Layer 3 of a small transformer language model trained on English Wikipedia (8 layers, counted from 0, width 64).
A neuron's activation on a vector x is SiLU(gate . x) times (in . x), where the dot is the dot product.

Input weights of the MLP neurons that the questions are about. A number n stands for n times 0.0071.
n6 gate: -2 40 14 4 -24 14 -35 -11 -4 -37 -2 38 74 36 -13 22 -6 8 -7 -32 -11 55 7 23 11 3 4 -4 -8 -23 -9 28 19 25 -42 5 -8 39 32 -37 20 32 6 -3 -40 4 -27 -26 -18 -11 7 -17 2 -4 -82 17 -14 7 16 -16 -12 16 5 7
n71 gate: 12 17 -8 13 23 11 4 5 -21 -14 -42 -11 -8 -11 -15 5 43 -18 24 26 -25 40 21 -7 39 17 -26 2 -25 15 -18 -3 21 -5 1 5 15 -46 29 23 55 47 -33 -4 -2 13 19 -6 -15 -78 -40 14 17 60 15 -29 -17 14 2 7 25 -34 -2 42
n90 gate: 2 9 -26 26 2 0 27 -5 15 -27 2 -10 75 19 -23 9 -24 8 -24 -11 -4 1 36 3 13 16 54 -28 -29 11 42 -1 5 17 -17 -28 15 -12 -32 -1 -16 22 -26 28 34 -3 -52 -17 12 -16 2 3 5 22 25 36 -1 9 15 44 -14 5 -62 6
n94 gate: 18 26 -10 -64 5 -5 -9 4 5 -16 -14 -5 4 -2 44 -3 -21 -37 -38 -12 27 -37 22 -25 33 -25 9 -58 -5 -28 -10 -34 20 3 -4 9 4 -5 95 -27 13 29 27 24 36 -59 -19 35 3 -18 -19 -40 -4 -3 1 34 -5 50 -27 4 -44 31 19 43
n123 gate: -9 54 -17 -33 4 16 9 -14 9 -24 35 37 18 -30 20 8 -62 -1 0 -16 9 10 -25 -19 2 -24 11 -25 -70 -61 43 8 -22 9 10 -21 24 10 38 4 -33 28 -29 -29 48 -17 -16 8 -12 -10 2 34 7 8 42 -18 -44 18 -3 -13 -39 -21 10 21
n127 gate: -17 -35 -34 -33 -4 27 40 -25 -27 -11 27 -50 -20 -60 -40 -39 -9 -28 18 9 -7 2 15 -19 -10 -29 4 -23 -35 3 23 9 6 -20 4 -1 -29 -31 -17 -40 46 23 -13 6 -6 11 31 -33 33 -20 2 -7 44 32 4 24 1 0 -16 -7 19 -34 -23 37
n137 gate: 16 -1 3 38 -7 23 1 20 5 22 -15 3 13 -27 2 7 -7 -13 -18 -13 21 -45 -1 -23 7 -29 -23 -40 9 4 -24 -34 37 6 -8 -15 5 -53 3 45 -11 27 14 -42 8 -23 -17 -14 -11 -46 -9 -12 -40 21 -24 17 -20 -24 17 -11 39 14 -20 -19
n145 gate: -6 2 0 2 49 40 -1 31 -12 -1 -23 34 -39 81 31 -42 17 -16 -25 -1 34 29 17 -22 84 29 -28 -7 -2 -21 64 -13 -47 -53 -18 47 47 -11 -23 -4 4 -31 7 19 -18 9 -5 14 34 -10 19 -27 -12 12 13 39 4 12 -32 -5 -38 15 -28 -1
n150 gate: 41 7 -10 -51 2 53 30 20 2 -39 -31 37 0 43 28 -44 -18 -48 -13 38 17 -13 -39 -15 7 37 14 -10 28 -13 14 30 -27 -31 6 -27 -21 -10 -21 9 5 62 -17 -15 14 29 -7 9 29 -25 -8 34 15 2 23 13 -41 29 19 67 1 18 29 22
n169 gate: 5 -3 -12 24 -17 7 11 23 -42 -45 -57 48 -11 -4 12 -24 2 38 22 19 15 -23 11 -21 2 15 22 -41 3 -2 -17 -33 13 -27 31 -10 39 -14 11 46 14 24 -16 -27 14 -16 -19 24 35 51 45 -6 -26 -17 47 36 2 4 40 10 17 -24 5 -41
n175 gate: 13 -33 -1 -2 9 -32 -5 -43 41 0 -2 -1 0 0 -18 52 -7 42 -4 -31 25 -48 -7 -38 -13 6 -47 1 3 -22 3 12 32 48 31 12 -34 0 -17 39 -36 -18 -52 -12 -9 -28 16 2 -5 -17 0 -69 -20 -44 -46 -14 17 38 29 -14 -7 -29 11 16
n176 gate: 19 9 -7 -15 -6 -12 25 13 5 12 -41 -16 17 2 -34 -13 18 -2 -21 -4 -8 -10 -9 55 6 0 -5 39 32 11 33 21 8 -19 3 4 -24 -12 -3 5 24 -12 -4 -30 5 17 1 -11 -5 26 -39 -35 26 52 34 -25 3 -10 -2 -5 71 0 -14 14
n190 gate: -70 -3 -1 -13 25 55 12 25 -5 -14 -12 20 14 11 -18 26 -1 -11 36 -9 -15 -17 1 28 31 23 30 28 8 7 3 19 31 0 -8 -25 28 23 -42 -1 -11 -39 8 -3 13 14 27 7 -46 -8 -15 -21 13 21 -5 4 7 -29 46 8 11 -34 -1 -34
n202 gate: 34 -8 -28 20 5 4 38 -30 18 -32 -5 35 17 -5 51 -11 38 -50 19 1 -34 -48 -9 -10 11 -2 -26 -3 -8 -25 0 5 42 18 1 13 5 9 -1 -19 -27 -17 1 17 -28 -7 -25 -4 5 23 -26 -16 -13 -6 -22 -28 36 -30 -85 2 -59 -23 28 29
n213 gate: -10 -57 5 19 -9 21 -19 -26 33 -23 65 -31 -30 25 26 -20 13 -38 39 19 -60 -14 30 61 5 14 2 4 16 12 -23 19 7 18 -3 -10 2 1 24 -2 17 -6 13 30 -4 -13 28 -39 -25 -19 7 27 4 -12 -15 -41 68 -24 -56 -14 24 -29 28 -1
n218 gate: 67 -27 3 -22 20 17 -11 -9 -33 5 21 -2 -13 -20 -25 -36 -7 -10 3 8 9 15 9 -8 13 6 1 -2 27 31 -11 24 -46 9 24 -24 53 9 -13 58 -4 -6 -1 15 36 -7 1 -16 -4 1 -55 20 33 -23 36 -15 14 4 54 -14 -22 -26 17 3
n222 gate: -7 2 7 -11 5 34 66 -24 -19 42 1 13 3 -18 31 25 -1 16 -2 8 -3 -5 -47 15 8 9 18 -22 -31 38 12 -3 -8 2 9 23 8 3 -27 -15 28 4 -26 53 -37 8 -9 23 -12 45 -28 3 20 23 33 -3 6 -37 -33 -14 1 -30 5 -13
n227 gate: -44 -36 -14 1 21 2 -23 -15 -22 11 24 -32 -12 4 16 -11 7 -19 -35 -18 31 3 -28 53 -43 6 36 -18 -20 13 54 50 7 38 15 5 -10 -14 -26 -2 50 42 22 -7 -16 5 24 27 -33 -15 22 -29 -25 29 14 6 -18 -20 -11 -24 19 -36 -16 -1
n239 gate: -6 13 25 0 -16 -48 -4 25 31 12 -10 38 27 5 2 15 24 13 -16 7 31 48 13 43 -8 16 4 -23 2 2 17 -50 65 -19 40 11 -17 -69 -9 -6 -42 -4 -20 43 -17 -18 42 -35 24 4 -36 5 -2 2 -11 -7 -4 19 -9 17 8 -61 13 -14
n255 gate: 1 12 28 27 -18 37 -5 -12 27 18 23 42 13 -24 2 17 -17 -12 24 47 -2 -6 8 -13 25 9 -2 15 14 -6 -70 -30 -20 -3 25 54 -30 -16 18 29 6 -6 27 -1 -58 19 8 -59 -9 5 17 -14 47 -34 -60 12 7 38 -22 -21 -48 10 -2 -5
n6 in: 3 27 -11 50 2 19 9 15 23 -7 6 31 28 -19 4 -13 -25 16 -44 -28 17 14 -15 -79 2 -6 35 40 -11 9 13 -32 -55 56 5 33 -10 14 8 25 41 28 30 -51 -4 4 -4 -36 -27 38 22 21 23 -15 7 4 -8 3 10 -35 -10 -18 -42 -12
n71 in: -7 -25 -29 3 12 7 2 27 -1 7 -10 -7 -46 -1 0 27 46 -11 6 4 -1 55 34 -13 -19 -24 -40 4 -5 -2 -69 -54 3 -63 -2 0 45 -23 -7 44 34 12 -18 5 27 -29 -7 -11 -23 -11 -28 -3 1 16 32 -9 1 25 14 3 32 -4 -33 21
n90 in: 15 -3 -17 28 9 8 27 -44 -10 -50 14 -23 -4 37 -1 -24 27 -36 -34 -3 -27 -16 21 1 11 24 25 -25 20 -12 32 39 3 29 17 -43 21 -36 -11 20 -16 17 -41 21 -16 44 -15 -10 11 24 4 -18 0 1 27 38 8 3 -4 24 26 31 -24 -32
n94 in: -4 0 1 3 -9 -8 -9 -7 41 -7 22 38 -45 -3 37 -28 18 -10 -12 -57 5 31 -15 55 -8 -25 13 -2 8 -31 20 -32 42 -6 -20 -5 22 -31 20 -15 -29 -1 -14 -19 5 -20 -10 12 22 -22 18 -11 -42 -30 -24 -35 -32 15 43 21 -4 -7 23 -25
n123 in: 14 7 -26 0 -9 -6 36 3 9 -26 -14 -26 -26 -14 -29 17 -16 -14 -25 -30 22 -24 -1 28 48 27 -21 -28 -10 1 27 -10 -36 -6 8 -2 -24 -10 1 -24 -4 -48 -37 33 -52 23 -6 -49 -12 -32 10 -1 -15 -11 -2 -24 11 6 -10 15 70 -50 -22 3
n127 in: -9 -23 -10 25 -35 3 -8 -1 -14 -4 8 40 51 14 51 -35 -20 -30 -16 -22 9 26 55 27 -8 17 18 12 -12 5 -13 -21 -29 -38 6 26 -32 13 2 18 7 6 31 -34 24 -28 21 -39 7 68 -12 -40 -2 24 39 36 -22 23 0 28 -1 -3 36 7
n137 in: -8 10 -48 37 11 25 -17 -23 6 -6 22 0 3 -19 -25 45 -48 20 8 3 25 -28 -34 -20 20 25 9 -12 -20 13 15 53 -25 -5 7 -8 -32 16 28 -10 48 -3 -4 7 -15 27 14 12 -37 14 34 6 17 2 9 7 13 -33 -12 20 22 12 7 5
n145 in: -12 29 6 -20 7 18 -8 9 21 -5 35 -9 10 -33 -6 69 -1 -6 -58 -16 -24 31 26 14 -8 46 13 -27 -21 29 7 38 19 26 -63 -26 23 33 16 2 -34 -19 19 -34 -23 -4 1 -6 28 -14 2 20 -45 -30 -20 -24 39 3 -16 5 17 8 40 -22
n150 in: -48 -24 -14 -29 -18 0 6 23 -4 -7 -23 -52 -11 17 43 10 -38 21 -29 21 -24 16 -24 -5 -30 -7 -4 30 1 -40 4 -11 -29 -15 42 -21 22 7 -9 -8 -22 -21 53 36 6 10 -32 9 10 -40 -37 17 24 5 45 -21 -10 23 12 18 -21 19 -44 -4
n169 in: -22 19 -20 -8 -2 7 9 -1 -33 -32 -30 -18 12 -14 -50 -7 14 9 23 10 1 -41 35 -8 1 -24 -12 -24 -8 -16 19 27 17 11 34 -13 8 -3 32 8 -14 -2 -8 16 -7 6 13 25 22 12 20 -31 3 45 -1 -8 29 -23 -16 -18 40 -28 16 17
n175 in: 22 4 -12 9 -43 -14 21 -30 -12 47 -1 9 -9 -3 -25 -3 26 41 20 74 -20 16 8 -13 26 41 -16 38 4 8 -10 23 25 -5 19 30 13 -34 -22 2 -9 24 11 32 -40 -30 -3 3 3 10 -10 3 6 23 -14 12 12 -27 20 -26 31 -11 -2 24
n176 in: -13 10 2 -38 -8 23 -4 -2 -1 20 -3 -12 -8 6 14 -9 23 15 -33 4 18 10 -18 13 -10 -25 67 -44 2 14 -6 -7 43 -29 13 -3 -3 -1 36 -3 22 -34 -1 -5 15 -6 3 10 21 -17 -43 0 -8 44 -42 -29 18 -14 46 12 23 -26 11 3
n190 in: 18 5 12 38 -24 15 -19 -31 -39 -41 -27 -20 20 -41 2 47 -10 6 4 -12 32 8 -15 5 -50 -22 10 -52 -4 32 -22 1 6 -2 -2 5 42 2 38 15 -30 55 25 3 2 -8 -15 -8 -13 56 -35 37 7 23 -7 -37 -26 17 -8 1 -4 -5 11 23
n202 in: -26 16 0 -3 -40 -40 -18 15 -12 24 3 -8 4 -14 -24 4 -25 31 1 11 32 7 -32 -26 -51 25 -4 46 -54 -1 15 -9 -17 10 -19 -14 -45 -36 -14 -31 17 -7 18 -43 34 22 -1 23 0 21 16 -13 -52 -6 14 46 -18 -10 11 -15 -2 33 -15 -34
n213 in: 18 -14 -29 18 31 -23 -55 -33 -1 6 -8 -28 -9 3 23 27 0 38 -26 27 13 3 -26 12 -13 6 -12 14 -15 -45 22 -10 -11 1 21 -10 35 -36 -6 -40 -10 1 26 -1 0 -23 -17 22 18 14 -37 1 -56 -2 -18 34 -18 14 71 -8 1 5 -12 10
n218 in: -9 13 -4 27 20 -36 5 16 24 -8 -12 -8 -34 -25 -20 -4 13 -24 36 5 1 -10 -12 46 1 10 -8 1 28 -10 12 12 21 9 -25 -3 -14 -40 -3 -41 8 -14 27 43 3 23 -19 -23 28 -1 16 -1 11 19 26 40 -19 -7 11 52 49 8 -8 -16
n222 in: 12 3 9 -18 8 -51 -38 -30 25 -6 36 7 -30 -34 29 -18 25 -7 -11 -16 -10 -32 -13 -21 24 6 4 -42 -32 -21 -22 -18 23 -1 15 16 -38 23 -1 5 16 -12 30 19 20 29 23 6 -7 27 -7 6 1 13 3 18 -16 -4 46 28 19 -18 19 17
n227 in: 2 -24 6 -43 -9 -5 7 -1 25 -19 5 31 -8 1 -4 74 -7 2 10 -50 16 -7 4 45 22 -15 -11 -10 -21 -43 -23 8 -46 -28 21 -7 16 -9 17 15 -49 -25 -7 21 -45 -48 7 -3 -10 -4 -63 11 -14 0 -24 -14 18 11 -3 20 0 11 7 -25
n239 in: 0 -10 -17 16 -8 -30 15 29 -11 12 -2 -22 -1 -37 -5 56 30 8 27 44 -16 34 1 -12 24 -34 -21 20 0 28 19 22 29 53 -18 40 -46 21 -23 -7 -32 -5 -15 -49 -16 15 13 -21 26 -11 12 1 12 30 -13 -19 -10 -18 -12 25 -3 10 -39 -38
n255 in: 29 1 31 9 5 -7 -12 -10 -25 -9 22 26 6 -6 -3 22 4 -85 -14 6 -15 -7 9 19 8 2 -4 43 9 22 -34 19 16 4 33 0 29 22 -14 -44 28 -19 -11 -19 12 8 18 -26 -11 6 43 22 28 -6 34 -4 36 43 37 29 -5 31 -17 -16

Each question shows a token from some text and the vector x that enters the MLP there. A number n stands for n times 0.038.

"\n\n": -28 10 -51 36 28 0 -8 9 -19 -5 7 46 38 -48 37 -29 72 37 15 3 -13 -8 -22 -7 -25 23 -21 -36 24 15 43 -30 -10 3 23 11 -24 13 -28 -23 -11 11 -1 7 -27 -24 14 0 -27 -15 -33 0 16 -34 -10 -21 2 30 14 -5 37 25 -10 -11
Which neuron fires most, and how strongly? n239, at about 1.4

"3": -24 16 -16 31 -22 -25 -8 -28 -26 -7 4 25 0 -8 13 -23 72 -24 3 36 -4 -17 -14 -26 -10 24 -13 -13 4 21 16 28 -49 -47 9 -19 -25 36 -5 -8 -7 -27 29 -22 -18 -43 11 9 -41 -3 -17 -6 6 -10 -12 -11 19 55 13 -23 22 44 -1 7
Which of these neurons fires most? n255

" F": -47 2 21 26 -13 -23 13 -5 -30 -1 -17 32 40 -34 -9 -15 73 20 31 33 15 -40 -21 -36 -12 -21 10 -32 -6 12 37 5 -28 -8 -20 -2 -3 15 1 -14 -25 -12 30 11 -14 -16 -27 -10 -38 6 -23 3 22 -33 -11 -12 43 33 -11 -6 26 48 -19 -24
Which neuron fires most, and how strongly? n202, at about 0.54

"mer": -32 22 1 19 0 -19 -27 -5 -30 -3 -13 27 11 -31 53 -22 63 15 44 11 2 5 3 -13 -27 -39 31 -42 -30 19 6 -1 -24 -2 0 -31 -1 7 -42 -26 -32 -2 20 7 15 26 -5 -1 -15 -20 -30 3 20 -7 4 -2 9 43 8 -44 51 28 13 -29
Which of these neurons fires most? n190

"iz": -24 -10 -10 32 13 4 -48 -22 -17 4 30 41 19 -27 18 -13 28 0 4 9 8 -19 -35 15 -26 8 22 -2 0 -3 32 -24 -46 -17 -2 -34 19 18 4 -6 1 17 -22 10 -13 -38 -50 -4 -4 -44 -17 27 4 -8 -22 -51 31 44 23 4 52 45 14 21
Which neuron fires most, and how strongly? n213, at about 2

" t": -54 -10 -2 20 -32 -12 -17 -14 -29 16 -4 28 39 -48 -5 5 44 26 3 6 -10 -60 -32 -20 -2 5 11 -21 -10 21 37 -4 -24 -32 -9 8 -6 10 8 -6 -15 25 21 -13 -16 -33 -15 -5 -51 -26 -25 -24 7 8 10 -3 63 37 -8 -21 42 52 2 2
Which of these neurons fires most? n137

",": -17 40 -39 29 16 -10 -9 1 -38 -2 11 36 25 -34 12 -42 57 2 18 -5 -2 -2 -13 -39 -38 18 1 -25 -5 8 52 21 -32 -14 22 -6 3 2 -40 -14 0 4 -22 -15 -10 -18 -29 14 -41 -19 -29 -9 8 -10 -8 4 -6 42 -6 -14 39 43 -12 22
Which neuron fires most, and how strongly? n90, at about 1.1

"d": -16 -15 7 27 25 -42 -1 28 -5 22 -10 30 -9 -30 -1 -31 55 -13 16 12 0 1 -23 -4 -31 29 14 -36 -15 25 45 12 -23 -37 -20 1 9 12 2 -13 -32 -38 -14 -7 9 -28 -21 -15 -70 -35 -4 -3 18 -25 6 6 31 41 9 -26 44 36 -23 24
Which of these neurons fires most? n218

"–": -40 11 -49 25 2 -27 -6 -9 -21 -20 -8 18 48 -35 38 -30 51 -12 31 -3 7 -12 -6 -17 -36 -11 -13 -47 -35 7 16 -5 -31 2 -10 -16 -8 35 -45 -43 -36 -1 28 18 -6 -16 -15 28 -15 -13 -27 20 24 -15 13 14 7 28 7 -16 38 33 -8 6
Which of these neurons fires most? n202

" m": -62 1 -2 24 14 -18 -9 -10 -31 17 14 24 47 -54 5 -5 53 12 11 20 3 -30 -36 -44 -10 10 3 -45 -17 1 19 28 -10 -25 -16 -10 -24 4 -9 -15 -33 16 9 -32 -28 0 15 -18 -11 -20 -26 -31 11 -7 5 -29 45 36 -13 -13 40 52 9 -7
Which neuron fires most, and how strongly? n137, at about 1.3

"re": -37 7 -8 8 -39 -34 -34 -2 -26 4 9 49 -33 -14 19 12 34 -3 22 10 -10 -35 -6 7 -21 15 3 -14 -3 18 32 -10 -36 -23 -18 -19 -31 22 -25 -13 2 -16 0 0 -9 -23 12 -14 -68 -27 -23 1 22 -14 25 -39 42 45 -5 -25 55 45 -2 -14
Which of these neurons fires most? n227

" p": -56 -19 -35 32 0 -21 10 17 -18 11 2 34 21 -43 39 11 54 37 -2 15 31 -16 -25 -25 -5 -23 27 -56 -11 43 33 1 -32 -6 -17 -6 13 22 -4 -2 -31 6 -6 -8 -4 -23 14 11 -35 -27 12 -13 12 -22 1 -18 38 22 6 -8 25 55 -4 22
Which of these neurons fires most? n137

" e": -64 -2 -50 21 2 -31 -35 1 -24 13 3 27 16 -39 11 -6 62 13 -3 22 7 -37 -14 -9 -4 8 4 -22 0 5 43 20 -35 2 -5 6 -6 17 -13 -1 8 -15 7 -1 -36 -42 -12 16 -28 -36 -41 8 6 -9 -4 -7 25 32 6 14 41 50 20 10
Which neuron fires most, and how strongly? n227, at about 1.4

" of": -28 23 -39 16 20 -19 -39 -4 -5 21 3 23 14 -28 1 -41 68 -1 34 -24 3 -25 3 -37 -18 13 1 -59 -24 2 23 11 -23 13 -5 15 6 22 -33 -37 -11 21 -8 -7 -11 -24 -13 -14 -15 -33 -42 -20 33 -9 -17 -19 20 40 1 3 40 37 7 1
Which of these neurons fires most? n150

" f": -44 -19 -10 38 -22 -27 13 -4 -23 2 -28 23 20 -39 10 -18 57 17 6 12 3 -58 -36 -24 -21 1 9 -31 -27 -2 39 6 -33 -30 -33 18 9 21 -20 -10 -16 19 25 -1 -5 -45 -12 3 -33 -23 -17 -18 33 -21 1 -13 33 22 -5 -2 29 63 -8 7
The two highest activations, in order: n202, n137

"w": -23 3 -5 32 -24 -55 -4 7 -10 -13 -7 37 4 -55 1 -3 36 3 16 5 -5 -8 -15 -22 -19 -16 -12 -60 -18 2 30 -11 -46 -14 5 -10 14 29 -19 -19 -45 -20 25 4 -1 -13 -36 4 -27 -43 -24 8 14 -30 4 -50 22 25 16 -1 62 24 9 10
Which of these neurons fires most? n123

" s": -44 -5 -17 39 -23 -7 -2 -4 -62 47 11 28 19 -46 -6 2 65 18 -4 3 0 -31 -41 -32 -26 10 26 -33 16 14 38 17 -26 -4 -6 1 -2 17 -6 -13 -1 24 -20 -5 -22 -11 -38 11 -5 -29 -25 -20 11 -11 -6 -10 47 25 -16 -2 47 40 10 -11
Which of these neurons fires most? n137

"7": -23 36 -3 12 -2 -42 -11 -28 -20 5 -12 13 28 -25 -6 -30 70 5 2 3 4 1 -3 -20 -16 -12 -7 -56 -17 48 23 1 -42 -5 -8 -56 -6 39 -23 -9 -17 1 21 18 -4 -25 -22 1 11 -5 -33 6 18 -31 -6 1 5 36 30 -8 10 49 19 -6
Which of these neurons fires most? n90

"ng": 7 0 -6 12 -10 -24 -16 4 -9 -6 7 46 -16 -30 10 -25 61 -39 44 6 13 -34 -4 -21 -22 -18 9 -15 -40 13 37 -27 -37 -28 -9 16 1 24 -18 -35 -24 18 -4 8 18 -21 -27 0 -9 -28 -43 17 25 -14 -2 10 28 39 5 -32 55 45 -14 15
Which of these neurons fires most? n71

"ild": -8 22 24 15 9 -23 -25 26 -15 3 -35 27 10 -25 20 -25 43 -8 36 29 -5 -15 -33 -15 9 7 17 -30 0 12 50 -22 -47 -23 12 -9 8 17 -2 -9 -30 -1 25 29 11 -23 -45 32 -24 -25 -17 -1 31 -14 -24 -18 52 35 0 -31 31 52 -13 5
Which neuron fires most, and how strongly? n127, at about 0.47

"ing": -21 3 -17 33 -11 -30 -47 7 -22 20 -9 3 33 -21 7 -24 69 -41 10 -1 20 -38 -29 3 -11 19 29 -61 -24 12 27 -32 -39 -3 4 -10 -13 30 -12 -17 -18 -14 -14 -12 -11 -27 -14 -29 -54 -28 -11 15 40 -5 -16 -8 9 17 34 -2 42 29 13 -10
Which of these neurons fires most? n137

"ton": -14 28 34 17 7 -27 -37 16 -16 9 -1 23 -2 -17 -5 -43 63 7 4 13 -15 1 -24 -11 -28 9 38 -46 -8 27 29 -15 -46 -23 -11 8 -1 40 -6 -24 -42 8 -6 4 17 10 -12 4 -39 -8 -4 16 23 1 2 -13 13 42 3 -23 30 47 -20 -9
Which of these neurons fires most? n137

" y": -53 -2 1 7 -31 -35 -14 -32 1 13 -4 37 28 -35 8 -27 60 40 19 12 8 -39 -24 -11 -30 10 16 -53 2 -8 32 21 -25 3 -9 18 -1 21 0 -6 8 18 -5 -2 -18 -28 -27 20 -21 -21 -32 -23 3 2 2 -26 54 32 8 -21 52 40 -6 17
Which neuron fires most, and how strongly? n175, at about 2.4

" j": -53 -8 0 20 -1 -28 -10 -13 -27 27 -18 34 25 -14 10 -13 38 28 -4 23 1 -50 -18 -27 -29 9 22 -69 24 12 16 0 -23 -18 -19 12 -1 22 22 -26 -19 7 6 -49 -16 13 14 8 -15 -49 -16 -4 15 1 5 -26 49 26 -15 -28 44 55 12 10
Which of these neurons fires most? n137

"ro": -29 -22 -35 10 -25 -39 -54 -10 -17 -8 20 17 -19 -32 13 -13 54 9 1 47 13 -7 11 16 -34 0 21 -50 0 10 16 -15 -43 5 -6 1 43 -16 -4 -37 -5 -3 13 4 -13 -10 22 -20 -50 -37 -29 10 20 -23 -9 -30 -7 28 -19 11 52 37 8 -4
The two highest activations, in order: n213, n227

"ab": -22 -17 -17 8 -17 -10 -36 -19 -25 -11 2 40 -15 -26 8 -12 54 -1 12 35 11 -38 -23 -10 -16 -53 22 -20 -38 -1 21 -3 -41 -29 16 -19 -11 -3 -8 -29 -3 -7 -2 9 13 -36 -29 -45 -23 -36 -14 15 16 -27 3 -27 35 45 18 -13 52 35 9 9
The three highest activations, in order: n213, n123, n145

"l": -42 -11 -9 26 22 -42 -7 2 -2 29 -19 48 -9 -35 10 -21 49 -17 31 2 9 17 -19 -18 -14 -18 5 -51 7 9 28 4 -33 -13 -6 -13 2 65 7 -20 -29 7 6 -8 1 27 -16 30 -37 -28 -26 -3 15 -45 12 -21 22 34 3 -26 32 53 -11 8
The three highest activations, in order: n127, n175, n90

" play": -39 -4 -16 33 -4 -17 -23 25 -10 3 -14 7 14 -53 18 -35 33 11 34 -16 0 -45 -18 -16 -23 16 29 -62 -43 37 35 -35 -40 -31 -13 -1 -1 40 -14 7 -13 30 -12 -7 -26 -9 3 10 -22 -25 3 21 25 -6 7 -20 16 30 9 -29 14 62 -23 8
The two highest activations, in order: n137, n175

"ust": -22 -25 12 5 -16 -31 -19 -20 -29 17 -18 47 -3 -8 30 -41 46 -10 58 -7 -29 -21 -5 -8 -12 -15 29 -1 -22 7 19 7 -26 -24 -6 14 -21 28 -2 -21 -27 -4 19 7 -14 -16 -33 5 -36 -25 -22 -10 7 -28 -4 -33 10 52 -5 -21 40 65 -14 -5
Which of these neurons fires most? n137

"ge": -23 11 -7 29 19 -23 -69 -4 -22 8 4 32 2 -21 6 -38 49 -16 4 -3 -31 -15 -22 -17 -21 24 19 -35 -4 -5 29 -14 -41 -6 -7 -32 -11 18 -22 -7 -28 -1 -13 20 4 -23 -37 -12 -40 -9 -31 1 20 9 -28 -37 34 40 0 -1 38 37 -1 12
Which of these neurons fires most? n213

"b": -37 -15 27 12 1 -25 8 2 -16 13 -6 28 -23 -45 4 -34 63 -21 14 14 -4 -12 -1 9 -9 -32 5 -35 -20 27 31 10 -38 -30 -1 -6 0 26 6 -18 -18 -3 35 -6 10 -18 -22 -35 -34 -15 2 11 21 -18 10 -7 21 59 0 -21 52 24 -8 30
The two highest activations, in order: n127, n218

"s": -35 11 18 31 -5 -10 -26 -31 -29 28 1 29 -9 -49 10 -34 53 -8 6 25 -19 -5 -36 -2 -36 31 12 -31 25 17 42 -6 -38 1 -2 -8 -18 40 -33 -7 -10 -12 -41 -4 -4 -20 -28 -14 -48 -21 -20 -3 3 -16 -6 -3 2 40 -20 -3 43 37 -7 8
Which neuron fires most, and how strongly? n169, at about 0.32

"==\n\n": -42 9 -50 32 30 -12 -13 -3 -11 -5 13 52 51 -30 36 -33 68 40 9 -1 -1 -20 -10 -16 -32 15 -20 -24 18 22 19 -25 -5 -6 17 4 -17 2 -17 -25 -15 2 -3 -2 -38 -17 20 21 -31 -21 -26 -8 15 -38 7 -27 12 22 20 -7 45 38 -10 -16
Which of these neurons fires most? n175

"or": -5 20 -15 6 8 -23 -24 3 -37 7 5 44 8 -4 22 -16 48 29 -1 19 3 24 -67 -8 -13 -23 39 -50 -18 3 37 -6 -35 -28 -24 -30 3 34 -8 12 -40 -11 21 -11 -10 9 -9 13 -25 -12 -46 3 10 -38 -4 -32 38 36 8 0 39 52 -13 3
Which of these neurons fires most? n150

"ity": -36 23 28 23 22 -12 -51 -21 -29 7 -9 20 24 -20 5 -39 62 -24 5 4 -17 -17 -24 -12 -12 27 31 -18 -8 24 24 -19 -44 -18 -4 4 -11 33 -21 -5 -35 -15 -31 -4 -22 -4 -16 -15 -17 -6 -9 -5 41 13 -24 0 2 43 -19 12 32 41 6 -11
Which neuron fires most, and how strongly? n255, at about 1

".": -11 21 -23 25 23 -28 1 -21 3 -10 23 30 36 -38 26 -40 66 29 15 -7 4 17 -21 -7 -35 28 -7 -38 0 9 32 23 -35 -1 -3 15 -2 5 -47 -26 -19 24 -11 19 -34 -27 -9 30 -24 -30 -27 -35 20 -13 -1 3 24 25 2 -26 42 44 -11 -5
The three highest activations, in order: n175, n90, n255

" North": -45 29 -3 14 3 -21 -12 -13 -30 27 -16 43 24 -14 2 -35 73 14 7 -3 -11 -21 -12 -41 -29 -12 11 -45 -24 22 48 -3 -34 -8 9 -6 6 0 -20 -19 -19 -4 0 27 -1 14 -33 9 -26 -7 -12 13 43 8 -27 -27 3 30 -31 -5 30 32 0 -15
Which of these neurons fires most? n222

"ople": -29 30 6 11 6 -22 -45 -14 -17 16 -1 16 1 -28 -3 -26 25 17 19 10 3 -33 -16 -30 -27 36 39 -37 13 38 41 -43 -38 -11 -12 4 -25 35 -47 -13 -29 -19 -37 -19 -12 -17 8 -7 -17 -19 -17 12 35 -3 -7 -18 9 32 -9 -2 41 57 12 -9
Which neuron fires most, and how strongly? n71, at about 0.4

" for": -22 34 -32 22 29 -9 -39 11 -33 4 -1 23 27 -27 2 -28 62 3 22 21 5 -33 -16 -13 -11 22 11 -65 -13 15 26 27 -34 14 7 14 -8 11 -34 -22 -9 13 -18 -8 -22 -13 -26 -11 -24 -38 -35 -2 28 -6 -20 -27 27 44 15 12 24 36 12 -5
Which of these neurons fires most? n90

"ed": -21 -1 13 16 14 -10 -31 4 -25 8 21 11 6 -35 8 -43 64 -15 21 6 -24 -4 -24 -16 -40 28 1 -40 -37 18 40 -10 -22 -41 -5 -8 -13 22 -32 -16 -11 -9 -17 -12 1 -13 -38 -8 -56 -45 -26 -7 25 -7 -15 3 14 39 -10 5 45 48 -2 -5
The three highest activations, in order: n71, n169, n175